Layer 7 of a small transformer language model trained on English Wikipedia (12 layers, counted from 0, width 96). Numbers have three digits each and are written without spaces.
In attention head 2, each number of a token's query is one row of weights dot the token's vector x. The head spreads its attention over the tokens so far by the softmax of query dot key.

Query weights of the head. A number n stands for (n - 500) times 0.002.
q0: 343293383446451530555750424405491472646392587608719601422414477393363699446786753413463367361459521621309498476378351379400418341365614612856462569649592472752583590641621496377417558448443464566598446429636369520539696274725560358326397415496866519614362399337372380257548661717475557449
q1: 544527498547552543687432519264499294515705525526468476347656518260548611430392415467519460570457451577177503541510362451561322572561424346489495381608487751599369483519462558543405420660452613386508791491429603575612595328638778408402380410511569423537410555618603507568409432525564411631
q2: 317457339604415447460389630388437590329481457421465567577596863619532667461599473644447385641407755201542269579571492274454437397367705542398490333607596649742408440433697339470529559356434410450632602670510388361627785406405519376668417565414457331611523348556414613430472531454600629565
q3: 486354421781469392498548556587565468565401442668619553352681528428498510503607615309453329555514389568547653585477550549452353487531626642520724448498363478428347358497409491486544575558568351439518497419619222406707346684354471588380598504720525662323554517404442542561454412433540554368
q4: 338699559480538614600438406440555667398388531545527449332393701169497463540561547498631406191194619319501363625522440370369466597600664385383635574271487401313781586690482598387556661646349467655531490663469501510689615556391604403674500519431664701366488361451386307451558571429455566555
q5: 553588352604506534356576634461540496455496726625307506483368431603627471579521321627585191533553470208404500600489564620585466576318741685349524587637542457386475545477526624657344489443559452661542455351455690531337634457745361508507282380628416429412469394514566524492414458465464429540
q6: 707538700613478667418423414376370618493494574619388585529436484600522304581538358244585515361494558369445686234482568632612561384514617458490600504695547345387478594565529368519563361512556477694606926691471545464365400457276387686300434471625539510530285405512434340421592598438520569334
q7: 408570535591495594509488499514524295513780544563530411436527554476678376410284364520354492502377670374528412486408598366618534323560443616574544823361482637718416572291414282693162592530561594394583369572399775553325655493460369613390408383525681815541593410676417348318675549714289442497
q8: 413574186441469210235659511483451268415296545617500521450493507639612604541552409569486469569492378625562622572471477439522319626519528675564734258505501431356439356640782340697602631694481528485493700403516545544415448448538487423336641537393478562475470368398458499594550554546442556566
q9: 516375684670466499427583650633278391582516582326154489732486501613632115477471724405553579605538498442549557413406414367551473364764768699465497506427664449418479629479403306571513510516411636236509348518609267325384433558475421591414644691372548501427586671520473585518455445664418528450
q10: 531372455592525439407497390532550461604497377492233502489386556697600511496510387525613344623501663248518434476673546445556464350480538533541439496602499644516540644455548452612502360626400810413523629534416536637748462431314493455501428433382247548651233448524558579796388473395516496443
q11: 395419705570526498464586571627358295352367584311646349691409732390642497407610529340525608286485515433400356592561620322658332656313532487569677568576716385383543552516506635516446586495721351521498579572423446438393611674312445482412518459470440719516441486450574350371582733485416494441
q12: 289509414441452405555502417416579659266507366300436570424543498539711490480488421341476467231443457455507418654543449434447443453410419499431651613312392477482773464536382730710551449655533567571586345462604652638529393638508535615405563513500549539392539753565342527780583542479473578355
q13: 406457593473428392653336365627586359309501591442472460701400527628374351393593358344554314781424485448664604748577596587446413243353367401479435714608408437577376441325663401601649623401480506501659514472553361477528440492551422543409497665495802674629381444709467569459575505505448627373
q14: 506432740606512736384498528805446451555637441404709457417772388468389452479560264585460441472562612447615395628610568344551399496512596500560412529336370620464559443388595383531469527473464515464515486457395365442680470650418542729283519516512482591409447591528497545441614235404344410621
q15: 628619067257499579411510394495516478573375753446537607304446603542554505492290645639599511520535816507481239468605536516381548392481471570612503608498434480694407455355514541444461585354436301587352460489629240473571520423498403556290436338602407588587571662444510484704580710575390793482
q16: 468185542355459513276482328294575640531606348396524392652595588505430556629371483555434556306442525435544568592601516308707492610482379622619470662682555548344722422649348712402434690514384837556312472309578548836379330405505486453440497463405634630499250269514459396687686588561596236634
q17: 576562301477517393539609558498615544461421436544448573631636629480557425420473333471585383533529485457493440667217440497480488288408614551252583620608375561550564370846253600640550488519646586515596363612692568462321396493613418463461430698638625607620393397440262387474276506572482526286
q18: 556579503444423500477586441497340572583499559562452309473476525544528424703328794569607585570570595308521615443476231406588486539446576624649515397587575639288610277495565597529389371571316756479615405480591435417509324553672518473557401528453437492584531388539408306558530404527336433560
q19: 518669455548429602504502512512470492435563597535903436529568653598426440262514757537555353412217496369441419627474747459702421513507566694288713583395326659265411673531366414388599610525598411276459298622554669276614449514482447540607581512479608700387605432272357573386406546275396520452
q20: 690319514553387439458517491492567568422366321552400552708402550452446604501333625696500442460508537380597312441354371413638421482581628580484653547629473347380555630591444364676273511532745346434373603506659685382564480634585387646514593481413376406484392499570592512422448664684468403472
q21: 621262503450772653487477408546459439518481474422729632467493557410400317663574337462527463654432589555462457736495516654464623280498578440303552327477615313470545356430314594509599571652361743600532531521428406519242488511382507531712391470470603423530468526536617608453453308430606525471
q22: 426618317559679346342547633346711540470440510417382758561386547477563436342480625279519484506476510564705487354339653542279450139288735598539750670452577641507504532426460481291423337604373400568468555407623406577277551449580425261492715561393576573419701498604522547498685390719443553539
q23: 435493516624385354557341404512648581389383471625485527634436677385614500335474394504535514434418364610503464466397444650383700557470626522368644266561604421214345629501413423689683539393500608362456590575326551499352617745329413334590551530499618464501499465690665508424756397550650560575
q24: 610500319433452359470527449523543529487429637640615553608328573326635406505429528329590603684693482408326310604454661505446624584346464511350635534494752479234552529338439424345418658551835583468638370388360591560435634304563468482490572422509636463631501433651545419498525562540314419459
q25: 323485497690322398553560635721398418376669531676483322383624636425435645381732494630584537336512540528518618379630490428365394296412449818696331542334670564544310224500481441640308551421466415580587565338463570563421399491643543381615479458715651312390539420514593475648454458526430628453
q26: 430323427577505403422472350444526562575477469487316334651498605386328472677243508435472449500581378357623547406387280443664564526522565454554597771454624453265598483638565750343499485324591591394797556482528382623498665308635647460456545463667514715545510353447662486561333617509459499378
q27: 527592525414455654561339299890496600611476394582264379641653525579341416663580514520471649466562566495389517603510318480576557196566256495555470434620616556493405387398524643569338670632363239213402587632397432408487465621678322525606603568594359320538649218460608606700450613361521380490
q28: 458460560606089591353209460747411381564485575358486527445365549500325317493402481866357466617711663387628528592432632447580489570479512494575420515503589380645451649396556432671419581366683593614316372466445543648384695607365647346502490545503338470478485563451648562530514493466530382558
q29: 563570584570628642518458814364445450526519438422642606352407384314702617555151402576217518498590531520654487505591491432567511323493471425588621478427329511357692363760489390654478449405251339462605343632364334629571545407378533561536471483574273600501752461624585396469458407547561315910
q30: 743295476438450634443404729480334525408501543493474476532426539564641850465472448625254549423457670530632518622489510474627403440694377457523486489573374524509409350309497655584501493446609434531022614629493501554390617447534329492374408666396389460440547527642667467364661481464572390610
q31: 425307423782427463538574557734351529466577475573513556597473519390564729337621481479625478408386479421465337510325523402485438578311318437659616530484388442428688519437537442371471468520812454629450391439621598526781567444731465614386482525477619403650448663596325405573356584593463385290

Each question shows a short text with each token's key, already scaled and adjusted for position as the last token sees it. A number n stands for (n - 500) times 0.001.

Then comes the last token's vector x. A number n stands for (n - 500) times 0.0081.

0 ".": 230613404464282511520628561579618408340453595561473306537396464548313457324511347716746504601241
1 "\n": 266644486502350519585667517744665527332323499542474338639420524529464408303479474711742367515266
2 "\n": 310627395495304432515581462731632511404259475515501313614313415497462415273531428701774388470344
3 "Professor": 317713255510265439623591382727617473496339391465490368488284420447440488324515378548761406499359
4 " Boyd": 282646278453308544625621288724624471528382442539438344427255473456530414318490363507770465572416
5 " was": 317588430455298520702727344688603450462396509556364427532321354553440395214414343568728470512340
6 " a": 326585424442336390650590288672644434471322556574379422564307285648440377309453350624685487398309
7 " long": 476521570320316273580442209561633583404465570615451325553342341806568444377490364668599407417388
8 "-": 463618567438389342732453371662581561482324550471534418550257440824371398357501386625560319446245
x: 499638589706598636526391361732417369422496334372524745413627452613268586754565729434576423512367613476444473481571636471402342377365378664390422453589578341576434243449616342272711443505363643389447666571428535660171590700658549319498469294521486559694447772543655653332518671245496318494
Which token does the last token look at most? 7 " long"

0 " University": 195628375470278510526642541583611390320453604598471267532391471523301439296515353738772530624228
1 "'": 289624425590253352517613356785588449385251600555490403562364645449410319218349557655686556542283
2 "s": 368586542531294323582671339819567514323264531502445402572413650503401376250416529814684353559345
3 " Department": 244654442629371371722662282704580539352395499563470382549412652362395415310437539765789420577307
4 " of": 217523468408398541694646395646568551534242440536431446564235600544412471301439561786862574628341
5 " Law": 169609431647415540642604362603486526526265462592452499531235704389436415412476608774850513660376
6 " in": 148560470531327658619636400648589487467271493536415521640389592488371431254493556759860572622357
7 " Ottawa": 235685404583457621570717474605592454549292437529537442594483669312352291366648560918716542556409
8 " and": 274598441504438557719700278763539482522238436517478626610395509555353390206393561782694421462335
x: 455840460637513664382326455442615316268584433442542607464677235694295427631528771400655503621526570497496531530519382395328509543522204679386523771375396407631466380579415341554448638600489566334458688686481609635437557622748526422541475371495182456386443556710490618365290670377535488353
Which token does the last token look at most, and with what share of its attention? 7 " Ottawa", with about 40%

0 " who": 205611390443269521548603538598638390308410556563463290560375454567308485281494373736776494607217
1 " has": 284639423499261556618545427669646535220352405532499386709320428668418430311436448603682270539214
2 " made": 332630441451262382748484362544653546217344378573469270666305426580428448446455484744707301493324
3 " exceptional": 355640380445235479724406387483627561316254420538485292617296442688316493428480435590737235488320
4 " contributions": 320657403562369500736517497461502695293246456533559284701385510609259451513475471635792252541316
5 " to": 371643453322346521753601503409583580500133456506597421598312418618266449456416527711813408459293
6 " family": 262704257448266528710474484419612571409328428551699348669255481522421409545524584751740379466330
7 " law": 329697441507297498704453503444609546499236463628664445625197523483350314418369614737781440531305
8 " and": 288605439462376524656560402641573483496094409556541511652274498549361427299323650722788494499341
x: 431791404564505663283329434421588369287553354527530625426616227645335508602441794482593550630617546530466510556466426366295514619463208637397508672408417404539513343549490375517552644629543629411435726621508538688487639577744587384418489374530061426401469594784494628409321690357568406427
Which two tokens does the last token look at most, in order? 7 " law", 0 " who"

0 " |": 302575441476342517531609553550585429390444563547470368529417465552360459376506400659690513578297
1 " 2": 266535488489408451538644463604584517421368501530580430619471516574569422546455486627666425597232
2 "ª": 291527503523468450549715480609568586390445557498574413607533490643489490485544468639650529646259
3 " Reg": 328500552464569485609720340626599590489430525550534473539439557576458462430421438662720465590337
4 ".": 333476437565436508697661435652549564517445511559441558507434506583424412352445381692643460479314
5 " |": 366562546522382566697686556612631500473340449486437542547436484599411444428467450609654426456281
6 " 1": 274576526441440551625680534569626477482381457540588496632505471605551485550465447588626370510237
7 "st": 322525561442468512641655452602593586393386552515589447606503514744560486488470509612579475524247
8 " |": 427552598497398567706665580557631536454329504474513560603420456669407431474487454607638469490277
x: 399820533429641602418295370476547287412487536516644738464578509605291376524496686510606397670625709284483717485582586357513298440431494744433408404578622404609379164486489410611514619576365766512291730505280638647266564593530431545479581217549335556568493470604615435403420633347489316539
Which two tokens does the last token look at most, in order? 6 " 1", 8 " |"

0 " |": 316569445478353516529602550547579434397448559543472378527423468548370462385505407648677512573312
1 " 15": 273557514503396483466637476576592509397418513571585448576501520547579415572504458605666429601269
2 "th": 316534466501414440535675458631564576375386586502590387584528554633544445489466502600594539610306
3 " |": 427543550518379496650695561609618545453352521461530527579430471645440421450473454629612476531286
4 " ": 369549485492393489588687549589550539493423517499637502665430423629562522520482472609584395581257
5 " |": 415516574523383519629601569564626543425335494463525520596354472670459487527505535619686489504300
6 "\n": 349507484500407538584572550581625573417406469554567410613364504618513468467517532683714424521333
7 "|": 429588495479391423614626518629561493462336496482489414613369460522377487347504445623684450477337
8 " 1983–84": 472549415630337287417556493620491504427520654529488344553511460464403364410607445639576403503508
x: 490492632446575662678227399564411162479639293567506630442598379536109449470562620580522711573465642551461653519392522301611307540478417630573434261451370411607354499414678394561687754511339522222446430546371677718394487603590377433420650463365389628718668772540688531431440657375434441465
Which token does the last token look at most, and with what share of its attention? 8 " 1983–84", with about 60%

0 " División": 277590416472330509527601543545587427358458562581492327532424474516346454371509387684697512603291
1 "\n": 352572509503386520583659511620577524401299520616420424590430583532409355317434491710703519607362
2 "-": 362629448449388352627621467668547547501294504486458375542328498557344474365501414593669410464291
3 " 4": 323549470534361306571618348654519615464366561486435312520437521532448434474568386631680282507388
4 " seasons": 333505409545406318737663448603506676407394623474449341508544532522390552408474441599715447468384
5 " in": 231501497445400447595674488579538682472285594430440396588540538480410555406462400608740535551377
6 " Ter": 282563436587423421591689452539519663487270599466515418611443632449329461488438448710681491528443
7 "cer": 290616406540409482601673432689477614516266518383478507595381622451325498422552505687624548506454
8 "a": 269589421514370502668639396607544583516256444502461516535408642465371414357484501731605422486494
x: 602620719495540666453408350663655477331460298304302653315540474672454426618505673520501358689521612497446629558468462520539125629547447557406456409523360371780384412493643378609494483566360624361556590532398763640482540692637273594370448233650259564403564538735490427378444837360598323364
Which two tokens does the last token look at most, in order? 0 " División", 1 "\n"

0 "-": 273581419463329503527594550566585433372465585551475330525408485560332467355511381683702490594283
1 "half": 327474449509344341535494349663573620291427541527499321565492579604488464507461490691701307547397
2 " he": 442557461437371421608580395678621596374379493524576335655475452655451476328413432595683354613320
3 " was": 360519509463350468681653390652578545360398481545414419611411445638406443359340420620685406519317
4 " responsible": 307568440586355387615514342524569505301318492602431401555469487651403413501400552638727476437330
5 " for": 297576471434348507654530480524571526461222446538448439593404415651397470458366455664711467463309
6 " directing": 217567373480281541622516414450549509404300430524506442549454513662416459583478537681690405502341
7 " play": 305523403492318564686518445377525613487323515529588469502445517664364425580520435685746401599374
8 ",": 301544453487386541701608494491548586545275548572452472544385468672322396474376434672695464508335
x: 502823480475579590485385339533577349324550418497581741433650278634346377677416523552539420532582817551303463569566650473419491612507301593462539407409287338461439349462435401570576640642534713447404662547236518568301605652628549319478692390528185518553477576666518508536352812327588321374
Which token does the last token look at most? 8 ","

0 ",": 172615390469264517532640573593628403332439604574454276547384459556286459301502338757775505619203
1 " Grenoble": 099536534573536415492666497759768534441360358540489391591536659482461479378388427834715382535210
2 " won": 156459520484373435733779408613701526432386378564339489606596602485350413280303337801654398568336
3 " the": 204524435427361407742680383595595596404306553524333406672410500616219345395408334823657417509283
4 " Pro": 365437434479445232743560268529536589386265532565431387689403562660405355356580377991578471598431
5 " D": 387550509591443412768650189602436622402303442536350379511247717519396336384655536876690444606552
6 "2": 354544514608451379775646331599425633317236521467246322606254636585380384336708609773589656531453
7 " championship": 370500592475454405896638306555518623291298455573301337654460705529302362298514480786654569632424
8 " and": 340461436483448464798665368690464609424080424539391493617384602631312443303328489753742490581368
x: 522848458641542593357371519444534375250446405462680625360584275615355604612579821417645579602587661494480530493487575396358539523490202647443618598373484289551471359481456347589454730640529520379371612718408559572452625617754518486531483328439079489448435542739479471300338617382580451341
Which two tokens does the last token look at most, in order? 2 " won", 3 " the"

0 ",": 317564439483368509518578541552571446406466558541474375526435477531380477389501409644653503566334
1 " and": 323525484498449480553559458666584514467338449483506514593442483559476538391420532646662425483332
2 " tactical": 340500431536449450555417445623572491398385359468539400579467522546540526420487553653634354499371
3 " kick": 454532518516389504633439460561515550391320427535539421545436537563498491437436496631695360595359
4 "ing": 385501457540377454589447479574573549402296461532512445578418547609431462422383553627638407520391
5 ".": 365611465505371477573560545573606529449387489510521448539412480557396465366426414646670423527365
6 " His": 408586441435399482628515490601645503431413450473533370634437491539450550344490418551583351502357
7 " points": 435568506433446406625505456554535573423368353466545347541375530519466565400483449588643318535435
8 " tall": 435566482390387434608515506529639604497369452495578381589366532555406561407446410569625372503413
x: 631550491480521544451222447552533241347386332447453562280493467433340438617549459455725765512460717475385684625476547148624424603627464453437358369637456431733465501367622379654718489674380682468396737506336520604328570636595412526436426420454219475566273579587484677445553814392759394535
Which two tokens does the last token look at most, in order? 5 ".", 8 " tall"

0 " |": 300576441476340517532611554551586429388443564547469367529416465552358459374506399661692513579295
1 " 1": 266549496468410437527679488608575493426362494555571434641469485578566455547455489628661436605243
2 "ª": 301530520519463445553707451627576575371463570499565421614520471667488485492536474628651533643257
3 " Reg": 335505565465565481613716321635604584476437537551526476546428543593457455433422444658719473589334
4 ".": 338478442566434503702655422657552562514450517563438558509420491594420405350442382688645463481313
5 " |": 368565551525380566702685550615632499470342457488432542550429478604406438424470451609658430457280
6 " 18": 277577549462410617576669512529660488426421505571591480589557478582597429586530413564654365517263
7 "th": 279569501492423528588697490628623558398381550471643443600578584680539479501453502565587482533271
8 " |": 421553579519379548690692585599646526474340504454536572593433470664420421451471449621616460490276
x: 404791539435638592391300360460552237429510487492633744495623497615293386515506689480600397676606694285507725502572577361519294386443488750420424426596596423612397170502471391631496599626358784466276699517291670667275568599532437557479608226526338564563503476598587453417435621371493302524
Which token does the last token look at most, and with what share of its attention? 6 " 18", with about 30%

0 " W": 294577431483357510517592524558588422385455568555466349535418477529370466371520393661667519580321
1 "iki": 319559473572459401550584439734520503349378540498359402649409516507485413389539510658531572552365
2 "ped": 318501516525400349565531402705607512394397526507386356600428602492435424319464512627583542535408
3 "ia": 326572518557431404619527449655643593390361567501425412612453530524345389359500408653583455524408
4 "\n": 349547564527412495629605533654654533420430535553372415621462554501396387316450451683628450516409
5 "\n": 352573436492370439547569473666603521421331478525459360598387452515447424347487426662687420476406
6 "----": 470661482405279413551608555624646463418327455502516370600419451516421434408499417515648384521399
7 "\n": 407589477396312501604587496611656557442364489481605438624344514568420461450458431629679371545412
8 "\n": 381579410440327465555560486619612542459324464482587395602324452529457467404507431641705387492416
x: 306742583607490519493344317390485293444472461407619612344659324587385471269530784499431662640735520541448695422530350348466566650552451676578347418466566472729460238412538258597501514436412794450385551509284785692286491583638542410384590362487293525513373706755559528533399705340647414506
Which token does the last token look at most? 6 "----"

0 " |": 305574442476344517531608553550584430391445563546470370529418466551361460377506401658688513578300
1 " 2": 269534488489409452537643463603583517422370501530579431618471516573568423546456486625665426596235
2 "ª": 294526503523469451549712480608568585391446556498573414606533490641489490485543469638648529644262
3 " Reg": 330500551464568485608718342625598589490431525549533473539440557575458463431422439660717465589339
4 ".": 335476438565436508695660436650549563517446511559442557507435506582425413354446382690641460479316
5 " |": 367562545522383565695684555610630500474342450487438541547437484597412444429467450608653427457283
6 " 11": 295613536468426611583659509552634509458436495577615481588561490583585452582510414549642360539246
7 "th": 280546507474424505587683507624641561407399556477643443608559579673538481504438485572585489547280
8 " |": 420540577508381535684683591598652524476352503457539571599427469659424424459464441624609464495282
x: 416791536411636578404294347469534242426497487490630732510619488628304385516510692482589402681614699295518723495579574357519307387446479743434430423593602427613399163501478378625507604616349789470273706525291659661267553606526423553475617232517329564580512470615592446427451618366489301529
Which token does the last token look at most? 6 " 11"

0 " Super": 237584409452304503551611537555595414351451596583451288525378476552312453329534364740755509621262
1 " Rugby": 396484469539421441725536308585562506368339512556438498556280644494383365295551587840797470540393
2 ".": 313543475528374407618694467656557554503345494551459487476380598533364440213444379816805433566346
3 " In": 265627431389315530681625418648643523409257433469469383675448594486433555281459419672714336507324
4 " 2007": 279729511685313481470744520579540598424344622372425446469643631470390463451705367776568320513513
5 " he": 390615516354353456622700305744533562399231431406453339633470541582447582271535389648658415606333
6 " played": 328512496420343382839609281614608541379292401454355356538420587603373553354435412606710385471386
7 " for": 265514452428230463785714435568612594477314555434401474569345486635338516569404425651741457452350
8 " the": 177520404429297511724652374538606573466368517452476459557261542692386505546441482705743473488305
x: 446670437642587560497378344612470440275491421468478863318704367414393572466489641311562646642503686392492640728481631421571480408538318617447514352632503366586491341380600394493568563495400530422416739502423672535272555605669466388393561439617291639538653531807706545437427583261414117286
Which token does the last token look at most? 0 " Super"

0 ",": 261584420477328512524602553568593429377456576554466336534415470541343470355502382688701504587283
1 " making": 187527496466384383549562458623650521380368412511496440623506500529450539374397473727701398506350
2 " 4": 263589448533362486556471507502548520436246392552468390610438508586459411558535405681631304525249
3 " appearances": 351524431578455441724543539439494668372250542507575344507515521648377493461454452578733444511286
4 " and": 321517419477442514681591470563529585460177498535508481586401474625406516404390507613759476504300
5 " scoring": 344517406536394423710479493497555516332229364544496344598464527582363501459408524601719407506333
6 " 18": 330486464462349478655553547416552592369224462637516371586422633565459418627387495622705414595399
7 " points": 370512419563435423695582550499482640250291458543589327590468618578403446550310565575668459567389
8 ".": 355626476499371442647652613559608584421287540519537422575408503572350450351382389651701511530319
x: 459643571568615652590511454301602323507477521356590690514630340465427556415602605616590340560543709482264621373623351427552387611726376508490535475628341374495256286361532304595547570571373668434312662577237652603361530684632566454388645427415126686544412643803547495381286700313562420521
Which token does the last token look at most, and with what share of its attention? 0 ",", with about 50%

0 "\n": 321572431474355515510582542551577433385472568554474355529428473532374461372516406650672502574335
1 "|": 389586505503386409560635495640533485448338544485428433586434473521362436329488419632662476535351
2 " 3": 435549481576434335457568408649472530399419597495517336602495460533409311375585445633598414541406
3 " |": 386517495573407389611652498662527582453337577428422432518455445603377442395516432614659483493372
4 " DF": 303549421576465324550603417643496567460480585427539337537551499501449520454582347574624391578383
5 " |": 341498522541395471640689447662510568462339534438366477484411492600473499442520426596648570544362
6 " ESP": 229504447524483509639688443658458554433482482396397422498459508539532564509535425576638497597366
7 " |": 301438481564404501652657458628523546522366480507376532459400498609489493461425465605683563530352
8 " Toni": 255442398487495604613660392597553531530443429555407464500407506580567536480400449566669571554360
x: 511662638572603582415418389835536335348442613576204668366365302634394261386521694405426501734601676394619692556559520671603443431473472434302528332608311356742426523500386407583553703613334615501553309670333552631200580625562465464300372285639290586472572540683505423430437638490630435610
Which token does the last token look at most? 8 " Toni"

0 "+1": 294583439476336489519603551556591430364460585567481340536430482547345456370492403676684511592302
1 "\n": 340554541483387446539656502671622561380363557575471374612452553537428392377428474694714471565366
2 "----": 468655521411261388543642557639661481381325473534509366622416483495408413422473456554672409546382
3 "\n": 385591491396301497595605507634672559437349514507579426618351526551389441426450425648700378553394
4 "\n": 357573404457320458536554480645616525461302463504539387590308434504448455368529425659725397471402
5 "==": 447617478411333487593577496573579489453298499524542419610303393543441425326570430670713460485351
6 " Playing": 577650491448343414551569431483544475517335473525641392572309449474389384326638440599738456578426
7 " style": 512626427479390407540511414460544540450393571582681338578346458463334352383583427605773429536470
8 " and": 493612500405428469574530429540560492516235532550623452575315432566374420289503501608762460513407
x: 361686507564449610343312380583532377271625462476563653335669308667297432579562790630589564592586647566389566518558481212256436620468209683517429650450432511554503341528556425571559678510467542439329723495478536715415586569781583362422340312513123409433389654722628590395400645382641433437
Which token does the last token look at most, and with what share of its attention? 7 " style", with about 40%

0 " 7": 252592423467309513518623568561600414340456589568474309546420474537332453364516371693712505610262
1 " |": 354568559553339462632734588645622558366270549450496491603416500671401420477469503656695519550225
2 " 2": 272553488516374433582669532615606580358336545470667387665460536628573430605484496633654443627187
3 "ª": 301531502548452442606752523634588648316449585459613379663534521691452484519546476657637532686240
4 " Reg": 311500577473566483662778329656627638450425541530541468572435602598418451439382431701743464617321
5 ".": 323463426582409525766702444674556588505438509577427583518419525609392378335422364739664461478289
6 " |": 352575546524345585755725566626650506458304428483426554559414484629383428425457443630686407447243
7 " 1": 246590522426409564686715542574646480468346437552601491662488467641541473561448442605655337508188
8 "st": 296533560425445516698691431617605603355360549527586431633491516803552464488463518649587468519206
x: 444669718459590760402423323521525284393372417456445633258492597502406279637645831613681534736451560299399526536510654492589418493394450680364501397616409608633338217502545386645477575399421611427436607675281617744367378429535393456457548391548381583437436581717621371348628758352706273442
Which token does the last token look at most? 3 "ª"

0 " Reg": 269584418474348522525604510569583419367443565558457346528406481535339457363512385671703510581301
1 ".": 274543427592380484626624446703523520423379485531382504534452498562383397328462386692639437492314
2 " Pref": 287621468584403524562608427684579476336317464556443413651530510481316469366532431529659427485315
3 ".": 282602492546399437568591438691530546457213510471424471590468476531350433387496398655634453445316
4 " |": 328631565533350546621658563618620498447238474455406490568438456573368434422500443593666452460288
5 " 11": 237688534475395590506647486581602508429336515562555417596585460552556431578541381520635369549245
6 "th": 237598506487407480541673491660602566372311584451593393603591560659493478470447463552605491566276
7 " |": 378566578504367527672700589609648538472299518444524542589426454674414429446462417616638476523260
8 " ": 330570504467398520603714570581558530517385520507661519686446394676561524525466442599595392593221
x: 622674623536533692405332384448515370349373491542555602397631573582357277821518680394488539636456707466584475526536417356631350544428531580339310374612552430522356178488642267510542573612381697524235537521296680826328477678556518249448471270552436575494612537780709574409469627432389467490
Which token does the last token look at most? 8 " "

0 " |": 302575441476342517531609553551586429390444563547470368529417465552360459376506400660690513579297
1 " 2": 266535488489408451538644463604584517421368501530580430619471516574569422546455486627667425597232
2 "ª": 291527503523468450549715480610569586390445557498574413607533490643489489485544468639650529646259
3 " Reg": 328500552464569485609720340627599590489430525550534473539439557576458462430421438662720465590337
4 ".": 333476437565436508698662435652549564517445511560441558507434506583424412352445381692643460479314
5 " |": 365563546522382566697686556612631500473340449486437542547436484599411444428467450609655426456281
6 " 10": 289605537464430608592656500548654483447432493570607479597550489591578463572517424553646351524240
7 "th": 288537509466424490591687503618633573404392553485647428609552590677537482503431493580600492561284
8 " |": 425536578506381529691685592596650530475348502460540567599423472662420423456461444628616462499282
x: 415794538407634578407292340472529244424492489488635733512614485624301392519510699486587405676612706294516719494572576358515303391448476733443436420593602416615399165499481380627506611609354785473266708526294657663271558607525424550472615234518328570585509472617593443419456620368492301526
Which token does the last token look at most? 6 " 10"

0 " playing": 312565421465350497543567527536587442381462559549494347537423472545351470377507410656679492566323
1 " 2": 367557473508356410615547458507597560423368553549564420612387530592403341531443507661646376547341
2 " matches": 371543477537424418668576528475568587341343577486567398572477505602346439488459472646664456507313
3 " there": 384560442474418415579538551535584537453280529578549417640473551570302411395439472651654448556364
4 ".": 340528493448369435571590564573587557462349513462506513578392569548329517440472411738675420518389
5 "\n": 358609480468379541608608569618622530399337483506502395590401540523431470367489480641692395504375
6 "----": 443654473422300413574603550636625467411319439505466368570409495488410452376488458511659393496417
7 "\n": 402613481411330515615623507627652534439360512490566430602353521540414446409445461607686411533404
8 "\n": 377582408470348460553579474651598507460321477498522392573319440505459444352505454626705449471415
x: 338765582639503536484382355407481268460497432431633633354669316577378477269510795515427631648760511537438701409490343329396563595591463651583356447441547496735471235394553227630508488400358742470381512523299746670333488591580576411398622345516279553496380736762539555549386678337636426528
Which token does the last token look at most, and with what share of its attention? 6 "----", with about 30%

0 " |": 302575441476342517531609553551586429390444563547470368529417465552360459376506400660690513579297
1 " 2": 266535488489408451538644463604584517421368501530580430619471516574569422546455486627667425597232
2 "ª": 291527503523468450549715480610569586390445557498574413607533490643489489485544468639650529646259
3 " Reg": 328500552464569485609720340627599590489430525550534473539439557576458462430421438662720465590337
4 ".": 333476437565436508698662435652549564517445511560441558507434506583424412352445381692643460479314
5 " |": 365563546522382566697686556612631500473340449486437542547436484599411444428467450609655426456281
6 " 10": 289605537464430608592656500548654483447432493570607479597550489591578463572517424553646351524240
7 "th": 288537509466424490591687503618633573404392553485647428609552590677537482503431493580600492561284
8 " |": 425536578506381529691685592596650530475348502460540567599423472662420423456461444628616462499282
x: 415794538407634578407292340472529244424492489488635733512614485624301392519510699486587405676612706294516719494572576358515303391448476733443436420593602416615399165499481380627506611609354785473266708526294657663271558607525424550472615234518328570585509472617593443419456620368492301526
Which token does the last token look at most, and with what share of its attention? 6 " 10", with about 20%

0 " championship": 290584417457329503527586529551588426361447561574485338540419480533340447353507386674700509597306
1 " and": 369552443473386454598592402663528535426226483528511492589396500608405443337403500684706449562344
2 " secured": 357558444496306414603546415572536508318296378521503400613458496559415387379441478715657397561352
3 " promotion": 354576383506316482647498367464458572325305440546490390633475496546365338492488469705635412568379
4 " to": 358572446383339528651646441475514509464241468521483516600432437576330376465444493720669522522346
5 " Top": 320546347496370508685558363401542504418286475563561459628375542537414340491544557734617569521401
6 " 14": 374554424582343511678580408425550515469352522631458454570260508502413229481584534696600535513431
7 ".": 332628406573331486635708511589571557419353562482508448539362490569381385368482423695650565537360
8 " W": 343723383471398483629622392605638482448279470430610325582404505573491492421524369560600374534385
x: 426797754609690480428422531654479241381469503517290662254727442595462476498376701467470587574433573349460625487628436540403365636490385621524449445629584446469334396454509200452362604711299467512393624635110730574394414523716526352377525467452372614614591571704611628374431581553726293429
Which token does the last token look at most? 0 " championship"

0 "\n": 342564439477372513508572537545568441398475560548477372525436477528388465387515417632652502565354
1 "===": 404563461456379468569599471608533473428371499530487458567420465547449410358491494674648452519357
2 "Books": 482619425456411444527576403542449502475384519540562402553403448519387405388592470602689425549397
3 "===": 446571497453373537583586474526537468468371530575500472529388508516415377361515518659705475565411
4 "\n": 382616460465394530512650484535573509508384517558516423519394494524425411403538465657701447559457
5 "-": 374584451443424392587602511609553521562425539459484404481382478541378508397519373530638386480385
6 " Autonomous": 337506412466456355592538385619520573533463523392487414465430464538461584388561479559690412468501
7 " Mother": 372519405565480446592536376599525638576515518501474353439399502490463480416540422588681382561533
8 "hood": 390485390547423406618591403602509614563520549504478419441330516465438467365475423597624412491506
x: 488600622603505687532217382639549328365565414427268575331566355583300377430497446584416505686507570409471695580390532416600423483461271463763392566606383289673395473565603325651672521523493551421299674616417648598382382595539387673309744401435344594527549794620556522392632871256546530335
Which token does the last token look at most? 8 "hood"